Layer 2 of a small transformer language model trained on English Wikipedia (9 layers, counted from 0, width 128).
A neuron's activation on a vector x is GELU(weights . x + bias), where the dot is the dot product.

Input weights of the MLP neurons that the questions are about. A number n stands for n times 0.0054.
n1 (bias -0.031): 19 -17 -42 9 -17 9 3 10 3 -64 20 12 2 4 -10 12 25 15 9 1 -48 -6 26 43 -20 8 -15 27 -4 -14 28 9 5 14 -8 -15 61 -11 24 24 25 -13 0 -3 -9 -6 -41 14 -2 -18 2 21 52 -30 -12 41 -7 -1 14 38 11 21 -37 -11 20 8 -21 21 30 44 -18 -3 33 -12 21 -29 -21 -16 -41 17 39 -20 2 -19 4 -35 -17 -44 -40 14 42 -12 46 -17 -3 -8 -27 33 2 -17 -10 -3 27 -2 7 26 -48 -50 20 33 -30 -9 -41 -29 8 -40 -6 -29 -8 -11 13 -7 -44 20 -15 60 6 48
n13 (bias -0.006): 3 -5 -7 3 -25 15 14 13 12 27 -5 -10 32 12 7 7 -27 18 11 21 36 17 13 -10 -27 3 2 -9 -11 -16 15 -23 5 24 -9 -12 -6 -20 -14 3 3 0 -33 -7 16 8 -21 -3 12 10 1 2 21 -6 -11 30 25 -6 -25 17 8 2 34 -6 33 -12 -18 -5 -5 -24 -16 -3 -8 6 -15 -18 20 0 8 15 -3 -8 -1 2 5 6 -22 -27 6 17 -7 7 -3 16 16 -35 -12 -17 15 12 -17 -1 -11 -10 -11 -8 18 19 3 -9 1 0 11 -13 -8 -35 6 21 18 9 -12 -21 14 -3 6 15 -13 13
n17 (bias -0.018): 17 -19 -8 -23 12 26 -51 -15 17 0 -21 22 27 38 -24 -24 33 10 4 -9 -37 -8 13 12 -27 14 -8 45 11 -1 34 -17 10 -13 14 -8 26 -22 13 11 -19 8 13 14 -16 29 26 3 -46 -10 11 8 36 -12 0 29 -5 19 -39 17 0 -14 -28 3 -6 -5 19 -11 18 -9 29 11 9 -7 13 -22 -5 -16 -42 10 20 -3 -2 -28 0 -16 -6 0 9 13 47 18 -23 -7 3 -28 -18 -1 32 10 5 12 -10 7 6 10 -6 23 14 31 4 2 -17 -31 -36 2 -21 -22 6 -3 -16 -20 17 16 34 -15 7 -21
n26 (bias -0.017): -3 -9 14 -29 -39 -6 -22 27 -30 10 10 11 44 7 24 -8 21 5 9 -22 -2 3 10 -32 27 40 16 30 -41 -47 25 -26 30 7 -18 -6 28 12 -20 35 -3 1 -33 17 -38 18 -10 23 -28 -2 -37 -11 10 -24 -4 -17 -23 57 25 16 17 -19 -42 -9 39 -4 -12 3 -24 6 35 17 -13 -18 26 -6 15 -13 25 8 -7 0 15 6 21 -13 4 -11 -46 30 -8 -4 1 17 -19 -5 28 -9 -20 37 23 -18 22 -21 -44 0 -10 -1 -19 -4 23 46 -42 -12 29 -6 22 4 41 34 17 -36 -5 -14 -17 -11 13 -4
n30 (bias -0.033): 16 -17 -3 -38 -1 -5 -20 39 23 -55 11 5 3 15 8 29 -7 7 12 -40 -52 -1 -48 -40 48 7 -31 46 -16 -22 9 -19 23 -17 -19 11 18 -15 21 28 3 33 -40 41 -25 15 18 18 -16 10 -18 -26 14 -15 -9 2 -14 -21 25 -18 42 7 1 -22 21 2 -1 45 -29 -20 27 16 9 10 2 -44 18 -12 10 4 20 1 -25 -29 -4 7 28 22 -24 -13 19 8 -6 30 3 -5 -17 29 -15 24 22 33 20 -6 -37 3 -10 -13 5 -13 -28 12 -48 24 26 19 6 52 -32 -4 -18 -6 8 -23 0 22 8 -10
n31 (bias -0.044): 35 -15 -23 8 0 -30 -29 9 -4 -19 -32 -8 -10 -4 -27 -23 22 12 -10 -9 -1 29 -25 1 8 12 -39 13 -1 -43 15 -23 23 -6 -14 9 28 -57 21 31 -10 10 -13 -12 -6 -24 24 5 23 38 42 -13 -9 0 7 -28 -30 -22 -33 -13 25 0 -16 9 -1 17 20 36 -27 10 -15 -3 -20 1 -30 -4 8 -7 -2 6 19 -12 1 10 18 -23 29 9 -33 1 24 11 36 6 -12 9 -7 64 15 -25 2 14 -1 28 9 20 -16 -36 -38 43 22 20 1 -43 -28 -1 -31 17 22 50 -25 0 -1 5 22 -13 29 -17
n32 (bias -0.046): 73 -16 3 13 22 -24 -29 6 -2 -23 -3 0 -13 29 -14 -38 10 21 6 50 -30 -26 -4 -11 30 13 4 15 -58 -42 10 0 7 8 -18 11 -6 13 4 19 -17 26 -48 64 24 -28 -36 21 -21 55 17 -24 38 10 39 52 6 18 5 31 27 12 -14 -25 -1 -47 36 48 21 20 8 12 4 3 -19 -27 -26 -3 -37 6 50 -1 15 -29 14 -74 -22 -17 16 12 -31 24 76 65 23 -26 31 3 -9 -8 29 3 -23 -24 -30 20 -8 -25 20 -36 22 -37 -3 -32 -16 -43 37 -19 -37 -38 -26 -14 7 9 -23 44 5 1
n37 (bias -0.054): -28 -16 2 -3 -5 34 4 22 -9 53 -35 -9 1 6 -17 -35 42 -1 -26 9 -31 -4 9 11 -47 14 -4 15 14 9 14 -3 35 -20 40 -27 18 -38 -8 -7 -34 5 10 -10 -15 -12 4 20 -10 40 -16 -58 35 -53 3 23 27 16 -3 9 13 -11 15 -24 -4 -43 -15 7 -6 -34 -12 6 10 -42 1 12 -60 -37 3 -31 5 -7 6 -21 -8 28 6 8 -35 18 24 -5 22 -20 31 -5 0 5 48 31 12 2 -25 16 0 23 -12 24 -31 21 -9 18 -64 31 -22 9 27 19 -13 19 1 25 -19 -15 7 43 12 28
n49 (bias -0.026): 11 -23 8 11 -19 -9 -13 -30 -36 -15 31 -20 13 35 -8 20 -28 30 21 -27 -26 32 -55 -53 52 27 37 20 -7 -18 23 -69 -18 -31 -46 -12 -11 -9 16 27 15 -21 -21 -19 21 21 -26 11 -1 23 -35 -1 -18 -16 -50 -21 16 -21 -9 -19 53 38 9 -22 -8 5 3 5 24 20 55 24 -27 23 12 3 10 -10 -11 -2 -4 2 0 15 -11 8 17 -12 7 -6 -16 23 -15 -6 51 28 -13 30 -38 16 58 -4 15 -6 -35 32 19 -8 17 -3 3 1 -54 13 32 0 35 -32 13 37 -33 -30 5 20 17 37 -2 15
n143 (bias -0.031): 6 -10 -57 -34 -10 -14 -2 11 10 6 -40 13 2 14 -20 -12 19 7 1 20 -33 -42 56 35 -24 20 -15 39 -17 8 28 -5 19 37 -45 4 2 -1 9 -30 12 26 23 4 -15 20 29 -5 -12 -22 6 21 7 -1 -48 10 5 -3 -1 1 -16 2 -24 -42 42 9 6 -20 -10 14 -32 35 37 -27 39 -31 2 30 -8 10 -3 -24 -19 -1 -20 -28 3 -26 -14 21 54 -15 -30 -13 31 -12 5 29 5 6 36 -9 -5 -48 -20 39 -34 27 32 25 -41 5 12 -32 -6 -12 29 23 -29 0 -20 12 47 5 -12 -8 6 8
n182 (bias -0.028): -14 -33 -19 16 -11 31 -20 41 -5 -41 32 34 67 -7 -34 4 -25 10 0 -1 -1 6 12 -5 17 30 66 27 -7 10 14 -52 -10 -6 -4 1 21 -47 -7 -27 -14 3 10 24 33 36 -27 2 -22 20 11 -5 4 -9 -38 -1 -18 32 -44 26 68 -28 22 -33 -7 -29 4 3 -8 -64 -22 2 -33 -13 6 0 7 2 -19 -22 31 8 -41 32 -2 10 -61 -45 11 17 -35 57 9 0 -9 24 -11 -1 38 9 20 7 -9 37 -9 9 29 -5 9 -23 36 44 -22 -23 -14 -7 -31 -26 -13 51 20 24 -8 -14 -38 14 -7 -15
n232 (bias -0.027): 29 -20 -32 -8 3 -7 40 -6 21 -27 31 35 50 -7 -25 7 7 17 7 -10 -4 20 -9 31 -26 33 -17 37 -15 14 -2 -17 -5 -27 -25 -2 15 -19 12 8 -1 17 -8 10 18 -11 2 9 -6 1 -15 -19 5 2 15 9 -4 10 -38 2 21 0 -2 9 -32 7 -2 -16 15 -21 -22 1 -37 0 -14 -5 -33 24 -5 -22 14 2 -51 33 -33 -4 -25 2 20 -2 54 -20 20 26 3 60 -9 23 6 -25 9 20 -12 26 -3 7 7 -22 -25 -6 -8 25 11 -7 -4 -52 -15 -14 -39 -8 13 -36 4 23 12 -4 33 27
n275 (bias -0.037): 9 -15 29 -12 3 -18 -35 32 -51 40 -16 -3 8 12 32 25 27 10 48 24 -12 9 -10 -61 31 11 12 -9 -27 -40 -13 26 13 -3 18 -34 26 -2 19 -19 -17 -6 18 18 18 17 -14 32 -9 -25 -38 -8 -9 -14 -12 -21 -59 19 -21 -28 0 48 6 0 -5 -6 3 14 6 21 20 -7 29 -45 -22 -51 -14 -24 -13 -2 6 42 -25 31 19 16 23 -27 12 24 -8 30 17 10 -17 38 -27 -1 34 11 -3 14 -31 17 42 17 -38 -16 19 27 -7 6 -16 17 -52 0 -20 -16 -17 6 -5 6 22 -33 -16 -12 -17 50
n295 (bias -0.027): -3 -3 17 -27 -13 -4 0 7 3 9 22 43 16 8 7 -7 -20 29 -7 6 -2 -11 -16 -38 -7 22 12 -21 33 2 15 -3 -8 -15 4 1 -19 -17 -6 25 34 -20 -9 3 7 15 -14 -5 7 -1 -12 1 20 13 32 3 -4 26 -3 8 -3 -4 -12 19 14 -21 15 22 -9 12 8 -3 12 35 -9 -17 23 7 -14 15 7 10 18 -2 2 -36 -9 6 10 15 -13 5 0 11 27 -11 7 -15 -13 -12 8 -21 0 -19 -20 -1 -14 10 -6 -20 -13 -7 1 -10 -15 -25 -15 -3 -11 -25 -9 -11 25 6 5 -27 -8 1
n313 (bias -0.025): 12 -27 -31 -54 -9 -17 -39 -8 -3 -56 -25 9 -1 -15 15 -23 -11 -11 -9 -11 -29 2 10 14 -14 1 -35 16 31 -1 2 6 -6 26 -17 9 7 12 -26 42 18 -24 -28 -3 -2 17 12 44 21 6 28 -5 -11 5 21 2 -11 33 26 -48 14 -6 -43 -21 26 37 -4 -11 15 25 3 60 -11 6 -31 -65 18 -2 -8 23 1 25 -39 -13 19 -13 16 -42 -10 24 -4 -5 -23 44 20 -32 7 55 74 -3 44 -4 -43 -21 6 53 -22 -11 -36 -15 45 15 -22 -13 -22 -1 -17 35 8 28 24 -14 14 -15 7 55 22 -9
n352 (bias -0.021): -2 -13 17 12 -8 2 -56 -4 -8 -31 26 5 2 -13 -23 19 -51 -1 53 -7 3 18 -32 -1 -7 1 -11 15 -4 -25 -4 -35 -27 19 -32 -4 -4 15 42 -5 27 -15 -16 9 -13 41 5 4 18 8 4 -18 -20 -11 -37 11 -35 21 16 26 7 9 1 -44 33 -8 2 1 -28 -33 -14 18 -30 3 -4 1 43 -66 -20 52 -23 0 -31 15 11 24 -12 -21 6 23 17 39 -19 -7 20 -11 -24 45 26 -14 25 14 -37 14 -4 27 12 12 6 -1 -13 20 8 6 15 -12 -12 -8 -14 32 -3 7 7 -8 -6 30 17 23
n361 (bias -0.006): 9 -9 35 -9 23 15 2 -17 12 16 -25 -1 21 4 -5 8 14 25 3 37 12 1 -27 -17 -11 27 -6 11 -22 -20 -4 22 6 24 19 -1 21 -18 -12 -14 -29 -12 10 -8 1 -8 3 15 -14 7 21 -19 9 5 -20 13 1 -29 -15 -7 22 -1 23 -11 3 20 25 -13 32 -30 8 30 10 -23 -27 -12 11 10 10 -28 4 -10 7 -16 -2 8 -18 5 15 -11 11 -6 0 48 -12 4 -11 -20 6 -3 -5 22 -12 -21 -21 3 14 6 24 -13 16 14 -12 -51 23 -32 -14 14 24 16 -10 -28 8 -18 -8 -18 -34 19
n372 (bias -0.012): -1 -17 -15 17 -14 16 -7 -5 -30 -1 10 13 -24 11 -8 -16 -15 -11 -15 -11 -15 6 0 7 17 -6 -23 -2 14 11 11 6 4 -13 10 5 -7 -2 18 -17 0 -19 9 26 -3 13 27 6 13 3 -21 -10 -12 7 17 -14 -3 -14 -4 -11 0 1 -12 -20 -28 19 16 0 -4 4 7 -12 -5 -3 44 10 -24 -27 -4 -6 -20 -20 15 -19 -5 -12 10 22 -25 10 -3 10 1 -23 11 15 0 -3 -22 -30 19 25 -5 10 5 -5 -3 -10 7 33 -6 12 -16 12 -1 -1 33 10 -34 -7 -11 5 14 -8 -3 32 51 -10
n386 (bias -0.044): -21 -31 -15 -16 -67 38 11 21 -84 12 -8 36 25 12 -29 30 30 29 27 -19 0 19 16 16 38 16 -1 2 -94 -36 60 -10 3 -38 7 2 -24 -20 -11 -19 6 9 2 -34 -6 44 8 -15 -14 -3 -22 -7 13 28 15 -46 -54 -25 -11 -25 47 17 -10 -7 -27 6 -1 -3 8 21 -45 8 -34 -15 35 6 29 11 -16 -38 -18 19 14 29 7 -2 -19 3 -19 31 -3 90 -40 19 6 66 -47 23 -2 7 17 15 8 -11 25 28 3 -33 -12 20 -5 0 -62 4 13 -9 8 61 2 56 0 15 -11 -28 30 -13 -12 -3
n391 (bias -0.028): -15 -22 -6 -24 -25 12 -5 -15 25 22 -21 -16 -18 -5 38 -38 9 25 28 22 -35 9 12 7 -24 27 50 20 -12 -1 8 9 6 -39 13 4 48 -35 14 2 -13 34 -16 -5 8 3 34 8 -13 -7 -1 -8 21 -14 24 -29 -1 32 3 28 -18 -10 -20 -15 -12 -16 5 -23 31 25 -6 64 0 -16 -4 -24 -18 -70 9 -6 -23 46 -42 2 -42 -25 13 -1 34 33 30 -14 -25 38 -18 3 6 16 33 18 15 0 -16 -23 -12 4 0 28 -12 -4 19 27 -29 8 -63 -12 -17 40 -51 -12 12 -35 6 32 41 -2 20 31
n444 (bias -0.014): -13 -5 -17 12 -26 -14 41 33 34 -15 17 -18 16 3 4 17 -33 13 45 2 28 23 -3 -29 -7 -3 -8 -38 -8 -5 11 -26 -15 -5 -1 -13 -7 4 14 8 -9 8 -46 -7 25 -1 -42 -35 5 10 -14 24 -5 -5 3 -8 2 10 -29 5 -5 5 24 4 18 -9 -27 23 -24 -7 -22 16 0 20 -13 -12 32 -18 36 14 1 -1 -35 32 -13 -1 -13 -7 21 27 -13 11 -12 31 19 -4 12 27 -4 0 -15 -6 -16 -2 12 -4 15 10 -8 -28 10 18 34 37 -2 -23 -5 35 -18 -6 -9 2 12 -5 -7 9 -4 8
n450 (bias -0.030): 17 -22 -35 39 27 3 31 51 -19 -35 10 -8 -8 -12 13 26 -24 11 22 12 -7 -10 -42 -49 -1 12 6 8 -20 -19 -9 26 21 -7 9 -21 -20 -18 45 28 -14 -37 -51 27 26 -1 -22 35 -6 1 -42 -5 -4 -74 -2 13 -8 -15 21 -5 17 3 -6 13 31 -60 24 53 9 -23 0 -3 0 -27 -5 -24 -9 -12 20 9 21 26 -16 -4 17 36 -13 -21 3 16 -47 35 33 54 33 -49 -43 -7 11 18 19 24 -8 -11 -6 13 -21 -10 -8 29 -10 -8 -15 34 37 21 12 -44 -32 -15 6 -3 19 -3 -18 -2 20 15

Each question shows a token from some text and the vector x that enters the MLP there. A number n stands for n times 0.11.

"ap": 0 69 5 9 2 11 -2 0 4 3 3 -8 6 4 4 1 -20 -8 -6 5 7 6 5 -7 -8 9 -1 -6 4 11 -9 -6 -8 6 13 6 2 -5 -10 -7 -2 6 13 -5 -3 4 8 -3 4 -8 1 4 -12 2 -12 0 0 -2 -3 0 -3 -8 -2 5 -11 -3 -8 -10 1 -2 2 -3 -1 -12 5 1 12 8 -3 -6 -6 -7 1 -6 -4 10 2 0 1 -9 4 1 -5 -2 -3 0 3 -4 3 -4 -8 0 14 -3 -13 -20 -2 5 -3 1 1 3 16 -10 7 -4 2 9 -1 2 9 7 6 -7 -6 -16 -1 -4
The neuron with the highest activation: n361

"o": -4 76 -1 -2 6 4 -8 3 -2 -2 0 -8 -15 2 -3 3 11 -6 -2 0 0 -3 3 0 5 -11 6 4 5 -1 -7 3 -8 1 11 8 -3 -3 -10 1 8 4 19 -1 -5 5 -2 -2 0 -4 4 7 6 10 -10 3 -5 -4 1 -4 -14 -6 -5 1 -2 2 -5 -6 9 2 10 7 -2 7 -2 3 -2 0 -11 3 0 -2 1 -2 7 -9 -4 9 2 -4 0 -12 -14 -8 -7 -5 2 -4 1 -14 -4 2 4 -7 -4 -5 12 10 4 1 1 -8 3 6 2 5 -9 -3 5 1 -5 -3 -12 -4 7 0 0 -7
The neuron with the highest activation: n17

"en": -10 67 4 7 3 4 4 3 -2 -2 0 -11 -8 -11 -14 4 -6 -17 2 -12 1 6 -9 0 0 2 0 -5 -7 -1 -14 3 -12 7 5 16 -1 7 0 -11 7 -1 2 7 2 9 -2 -3 21 5 -16 2 -5 2 -3 -4 -8 -2 -4 -6 -4 -4 5 8 -14 -4 -2 -3 0 -4 -3 3 -8 -13 3 5 -3 6 0 1 -7 -3 -4 6 4 11 4 1 -2 -2 -1 -13 -3 -3 5 11 2 0 -9 -18 -9 0 3 4 3 -5 3 -1 -4 -4 -7 11 5 7 16 -5 0 3 5 3 8 -1 -6 3 4 2 8 10
The neuron with the highest activation: n352

"rom": 3 64 -4 -4 4 0 4 -13 8 4 5 -12 5 -9 -4 -6 0 -16 1 -14 6 0 2 -1 -17 -2 -4 2 9 7 -4 4 -7 3 3 11 -3 -4 -8 5 5 0 -5 -8 0 5 -4 -3 6 -9 -3 6 -7 6 -2 4 3 7 5 8 -9 -2 8 10 2 2 -1 -11 -3 -5 5 2 -1 -4 13 -2 -1 0 -10 9 -19 -7 -7 -2 0 0 -6 1 -5 2 -1 -12 1 11 3 3 -23 2 -3 -2 -7 -1 -6 7 -5 -18 18 7 -3 -6 9 -1 20 2 0 -14 4 3 11 4 1 2 -5 2 5 3 -4 4
The neuron with the highest activation: n13

"ish": 7 79 2 11 -3 2 -12 3 -13 6 -3 4 0 -7 0 3 3 -1 2 1 1 -8 0 -5 1 -1 -2 2 3 -9 -3 8 -3 -5 11 11 -1 9 6 2 8 3 1 2 -10 -1 7 -2 -1 -9 -3 1 0 -4 -14 4 -1 4 12 -9 1 -10 -1 -3 5 -4 -2 -8 -3 7 9 -1 1 1 -6 8 1 -11 -5 1 0 2 3 -4 4 2 1 -7 3 -9 -4 -4 -1 -8 3 2 1 0 0 -11 -6 -10 11 16 3 -13 -7 -4 2 2 4 -7 2 1 7 -5 -4 -9 -6 -9 3 4 -4 -6 1 -5 -2 3
The neuron with the highest activation: n275

"es": -6 74 3 -2 -3 -2 -4 -2 5 -5 1 -7 -3 0 6 10 -3 -3 0 5 0 4 -2 -4 2 -6 -12 -7 4 0 -20 1 -10 5 3 14 -2 7 -12 13 5 -6 -4 -8 -9 5 -4 3 1 0 1 0 -10 -2 8 -5 -5 8 4 -8 -1 -3 4 16 4 -3 -1 7 -1 12 2 0 0 9 0 3 0 -5 -6 -4 -7 -1 -2 1 5 -1 1 -3 -6 -2 -2 1 -10 1 0 -9 8 -6 8 -17 -3 -9 -7 -10 -2 -2 6 -1 -6 -2 4 3 -1 5 9 -2 2 12 6 -3 16 5 -1 -13 -10 0 -3 1
Which neuron fires most, and how strongly? n313, at about 1.9

"\n": 4 75 2 0 0 -8 -6 -3 0 -4 4 -14 -13 0 -1 -7 4 -14 3 -12 -4 2 -1 7 3 -5 -8 0 -11 9 -8 6 7 -10 8 11 4 -5 5 -1 -10 -2 1 1 -14 2 13 -2 0 6 -1 -3 -15 2 9 -4 -13 -7 0 -8 -1 2 -15 3 -9 9 -1 -3 0 6 6 -3 -7 -4 1 4 -5 0 -1 -2 -10 0 -13 2 3 1 7 9 -5 -4 6 -9 -2 -4 0 10 -5 4 -1 -7 -1 2 5 11 8 -5 5 -3 2 5 -1 1 8 1 -2 9 1 -3 2 5 0 7 -3 0 5 -2 8 -2
The two highest activations, in order: n31, n372

"as": -11 64 -2 6 0 9 -2 4 9 4 8 -12 -8 0 -5 2 -4 -12 0 -1 7 8 -13 0 8 2 -4 -4 -6 4 -7 -3 -6 0 19 13 -2 -9 -11 -6 -3 -1 10 -7 -7 3 3 -2 4 -4 -9 8 -3 -1 -4 -5 -10 -5 3 7 0 -7 -3 11 -13 -1 -10 -11 7 3 2 3 -8 -11 4 5 6 1 -12 -5 -6 1 0 -2 12 -2 0 5 -8 0 7 -5 -12 3 0 8 1 -3 7 -16 -11 -2 19 2 -4 -4 2 -5 -4 -3 -2 2 6 4 22 3 5 10 0 -6 12 4 -12 -11 -1 -6 11 3
The neuron with the highest activation: n386

"a": -7 76 6 -3 -3 11 -4 -8 9 5 0 -7 -8 5 -4 1 4 -6 -7 -3 3 4 -3 -8 -1 0 6 -2 1 3 -12 5 -5 -1 15 3 3 -5 -9 1 3 -2 8 -7 -11 -2 -4 3 -3 3 -3 3 -9 4 -3 8 -9 8 -2 -3 -7 -4 2 6 -7 -1 -5 -9 3 2 2 7 -1 -4 -3 6 1 -8 -12 13 -4 5 -7 -2 4 5 -4 4 -3 -6 6 -9 -1 -3 -6 0 0 6 7 -9 -11 -1 7 -6 1 -14 15 5 4 -3 0 -1 16 4 8 -13 -1 10 1 3 -3 -9 -3 -5 -3 -2 4 -6
The neuron with the highest activation: n361

" (": -6 82 2 7 -2 -2 5 -9 -2 2 -9 -14 -5 -2 8 3 4 -9 -16 -6 -2 -4 6 3 -2 -4 -2 3 -2 8 -1 6 4 1 3 -5 -1 -6 1 0 -19 -2 0 4 -11 -9 -1 8 -6 2 -2 -11 -1 -5 4 3 4 -5 -1 0 2 -2 3 3 -2 7 -3 -9 7 -6 -9 -3 2 -4 5 10 -5 -1 2 -6 -6 -9 4 -5 0 5 -2 8 -4 -6 2 -7 -2 -3 -1 -2 5 0 4 12 -2 3 -6 10 -3 -7 9 5 1 5 2 -2 3 -2 7 -2 -2 2 -5 -1 0 10 1 -4 -4 7 0 1
The neuron with the highest activation: n37

"le": -9 71 6 5 -1 1 6 -5 12 7 4 -19 -5 -1 -3 1 3 -1 0 -6 4 0 -7 1 5 -10 -9 -4 11 -2 -9 -8 -8 3 3 1 0 -3 -6 5 3 2 5 -5 -2 -6 -6 4 6 2 9 2 -15 20 -6 -8 3 -7 -1 2 -1 3 11 9 -6 4 -6 -7 -5 -7 10 2 -11 -8 8 -3 4 0 4 -9 -9 -7 1 7 -4 12 1 -11 5 -2 -2 -15 -4 -4 1 -1 5 -3 -2 -8 -10 -1 7 0 1 -11 4 1 0 -5 1 -3 13 -1 14 -4 0 6 -4 7 6 -4 0 7 -6 3 1 -8
The neuron with the highest activation: n444

",": -8 75 6 -2 6 3 0 -11 6 -7 -5 -15 0 5 -1 -8 -4 -20 8 -5 -1 3 6 -3 2 7 -12 8 0 2 -8 4 -3 -6 -1 6 2 6 -1 0 7 -5 -9 -11 -13 -6 2 7 3 -4 10 -2 -21 7 4 -2 2 11 0 2 -5 -4 -11 -6 2 6 5 2 -6 -4 -2 6 -2 -4 -2 1 1 0 3 0 -9 -2 5 -3 -2 0 5 2 1 -11 -6 -17 -5 -2 1 -3 -2 11 2 4 6 -5 5 -8 -7 -7 2 2 3 -3 -1 4 2 6 8 2 2 7 3 3 7 7 2 0 -12 3 7 -2
Which three neurons fire most, strongest first? n313, n26, n352

"her": 2 74 7 -12 1 -7 4 -8 5 -4 -5 0 9 4 -3 -5 0 -11 3 -9 -5 -7 -7 -3 -8 -2 -6 -13 3 9 -8 1 -5 2 -6 15 -4 7 7 1 14 -1 -6 -8 -4 1 3 -1 3 -1 0 -9 -11 1 1 4 3 -1 3 0 -9 2 16 4 9 2 -3 -1 -5 -1 2 -3 5 4 -1 3 0 7 0 2 -2 2 2 4 8 -5 4 0 13 -12 -1 -7 -2 1 -3 -1 -3 6 -5 -16 -2 -20 2 4 3 -3 2 1 0 -12 -1 2 8 -8 5 -11 10 12 -5 1 6 2 6 -4 0 -14 -2 -6
The two highest activations, in order: n295, n444

"se": -3 70 6 -13 2 0 -8 -2 4 3 7 -16 1 -5 10 -2 2 -2 1 -2 -3 -8 6 7 -2 -8 2 -4 19 9 -8 1 -1 -15 1 13 7 -9 -5 5 10 6 0 -5 -4 -2 -1 -1 -5 2 -3 -3 -4 6 2 -12 -8 8 13 -5 -14 -8 -4 12 0 7 -6 -8 8 11 11 8 -1 1 1 -11 1 -10 0 13 -3 5 -3 5 -1 1 -1 -12 7 -1 0 -1 -4 -3 -2 -9 0 -1 5 -6 -10 -9 -2 -4 8 -12 7 -6 1 -7 -2 -5 8 -3 -7 -5 -4 7 -5 -3 12 6 -2 -6 -1 5 -3 1
Which three neurons fire most, strongest first? n391, n313, n295

" a": -3 79 2 3 -2 -6 9 -8 1 -2 -1 -18 -1 1 1 -6 -4 -9 -9 -5 1 -4 2 1 8 3 2 7 2 15 -4 1 -8 4 -2 2 4 -5 -3 6 3 0 0 -3 -5 -2 -11 5 2 9 -4 7 -5 -12 -13 8 5 -11 -9 -2 -1 -6 6 11 7 -2 -3 2 5 0 2 2 4 4 -5 -3 3 6 -1 3 0 -4 5 -4 -5 6 0 0 3 -6 0 -7 4 -5 -6 2 -1 1 -3 4 5 -8 -1 13 -5 -19 8 -5 6 -9 3 -12 8 2 2 0 1 -3 1 5 1 -8 1 -3 -2 -5 -2 -9
The neuron with the highest activation: n13

" of": 2 76 1 4 -1 -2 4 -4 -7 -5 2 -23 -9 -2 7 6 -13 -10 -4 -13 0 -2 -5 -15 0 3 -3 6 4 0 -8 -3 -12 -5 2 5 -4 -1 5 -1 10 7 -4 -1 -2 -8 1 -1 9 -2 -4 -3 -11 2 0 2 3 0 12 -13 3 -5 2 2 -1 4 6 -1 1 0 2 -3 3 0 9 -3 -11 -6 4 5 0 -9 -4 0 3 8 -9 -5 -1 -14 4 2 -11 -3 -1 -2 1 5 -6 5 4 -5 1 4 -8 1 7 12 -4 -2 -3 -4 -2 3 17 14 -5 0 1 -3 7 6 2 2 0 5 5 -3
Which three neurons fire most, strongest first? n49, n30, n352

"el": 0 80 4 -5 3 -4 2 -15 -5 4 2 0 -4 3 -4 9 -1 -3 1 -1 -12 -2 1 -8 1 4 -5 -6 -6 5 -3 -1 -8 -4 0 7 -4 0 2 6 7 -8 -4 -7 0 -6 -6 3 0 -1 -6 -8 -10 -1 2 -4 -4 2 5 -2 -2 1 7 4 -2 14 6 3 7 4 6 -6 -3 6 -9 1 -5 4 -6 0 -12 0 -1 3 6 -2 1 3 5 -9 -4 3 -2 -1 6 -5 6 -7 -3 -21 2 -19 -4 0 0 2 9 6 -2 -3 2 0 -7 0 11 0 -3 3 5 6 2 8 1 0 8 3 -2 -3
Which neuron fires most, and how strongly? n49, at about 1.1

" re": -4 71 1 5 12 -6 10 0 -3 7 -5 -19 2 0 1 6 -6 -11 -10 2 -1 10 1 6 -5 0 1 -6 4 12 -17 -5 -9 0 11 0 -3 3 -5 5 5 -2 -7 2 -7 -9 -4 4 13 4 8 -1 -6 7 -2 -2 15 -2 -3 10 -6 -14 -4 2 -7 0 -8 -12 2 -1 0 4 2 -13 7 4 4 3 -2 -3 -11 -7 4 -2 -3 10 -6 1 7 0 0 -8 -6 -3 4 -7 3 7 -6 10 -11 9 -7 -3 -5 -15 12 -6 -9 -5 -4 -8 9 3 8 5 1 -1 -4 5 4 -5 -3 -2 2 3 1 1
The two highest activations, in order: n13, n444

")": 6 77 9 -4 3 -5 -3 -3 7 4 -2 -16 -8 2 0 -2 -5 -13 5 2 1 -8 10 -1 5 0 -7 -1 6 2 -11 5 -6 -2 1 19 -7 0 -3 9 -6 -3 -10 -2 0 3 -2 1 1 15 2 -2 -2 -4 -1 5 3 1 3 4 -1 7 -1 0 -5 4 8 6 0 5 5 5 -4 -1 -9 2 8 -8 -8 -4 -5 -4 3 -9 6 -8 1 4 -5 1 -9 -15 0 -5 6 4 13 -5 -2 -18 1 -7 -3 -4 -4 -8 1 4 9 -5 -2 -11 -1 0 4 -5 -1 -5 1 -1 -2 0 3 -2 -4 5 6 -2
The neuron with the highest activation: n32

" the": 1 81 6 -9 2 -9 -4 -3 -1 -7 -1 -22 1 1 -6 -6 7 -11 7 -3 -9 -5 -4 1 6 -4 3 7 2 7 -10 -3 -3 -9 1 8 6 -3 -3 3 5 11 -2 -1 -3 0 -2 -2 -3 -3 -2 -3 -1 -6 -4 0 -1 -6 6 -9 4 -6 4 9 3 -4 0 3 2 -2 9 10 -1 0 -6 2 -1 2 -2 3 4 -2 -11 4 3 1 4 6 1 -6 -1 -9 1 8 0 0 -3 2 -4 2 7 -10 3 7 -5 -9 10 -8 -4 -17 -2 2 7 4 7 -1 -3 -4 4 1 4 -4 -2 -1 5 -4 -4 -1
The two highest activations, in order: n30, n49

"g": 1 74 7 5 0 1 -5 -2 5 -8 4 -1 -3 -4 7 7 -2 3 -11 -4 7 -10 10 4 1 -3 0 3 4 -4 -11 4 1 4 -3 -7 3 12 -4 1 1 4 14 3 2 -17 -4 6 7 -4 6 -2 6 8 0 1 4 -5 0 5 -9 6 2 -2 -8 0 -15 -2 5 -3 3 -8 -6 -2 -4 5 6 3 -1 -7 8 -8 6 -1 6 1 -1 -3 -10 -20 -7 -18 3 -5 -5 6 8 -12 -6 -9 2 -8 4 7 -2 -17 -7 -2 3 3 -2 2 4 -3 2 1 -5 -7 -2 -8 3 8 1 -3 -1 4 0 3
The neuron with the highest activation: n1

"st": 1 78 4 -7 1 5 -7 2 -8 3 2 -14 4 -3 4 7 2 -4 3 -9 8 -6 3 -1 3 -6 -4 -12 -2 -1 -6 1 0 -4 11 4 6 -3 7 -10 7 3 4 11 -7 -12 5 5 3 -11 -3 -4 -5 3 2 -5 -12 -5 12 -6 -7 -1 5 5 -2 6 -4 -1 5 0 2 4 -2 -5 -13 3 -8 1 3 3 -9 0 -5 9 -4 -2 2 9 2 -19 -3 -3 5 5 3 6 1 0 2 -11 -7 -11 -1 5 -1 -10 0 6 -2 -9 2 1 -1 7 1 2 2 0 -1 -7 2 7 -4 -5 -1 4 -6 9
The neuron with the highest activation: n275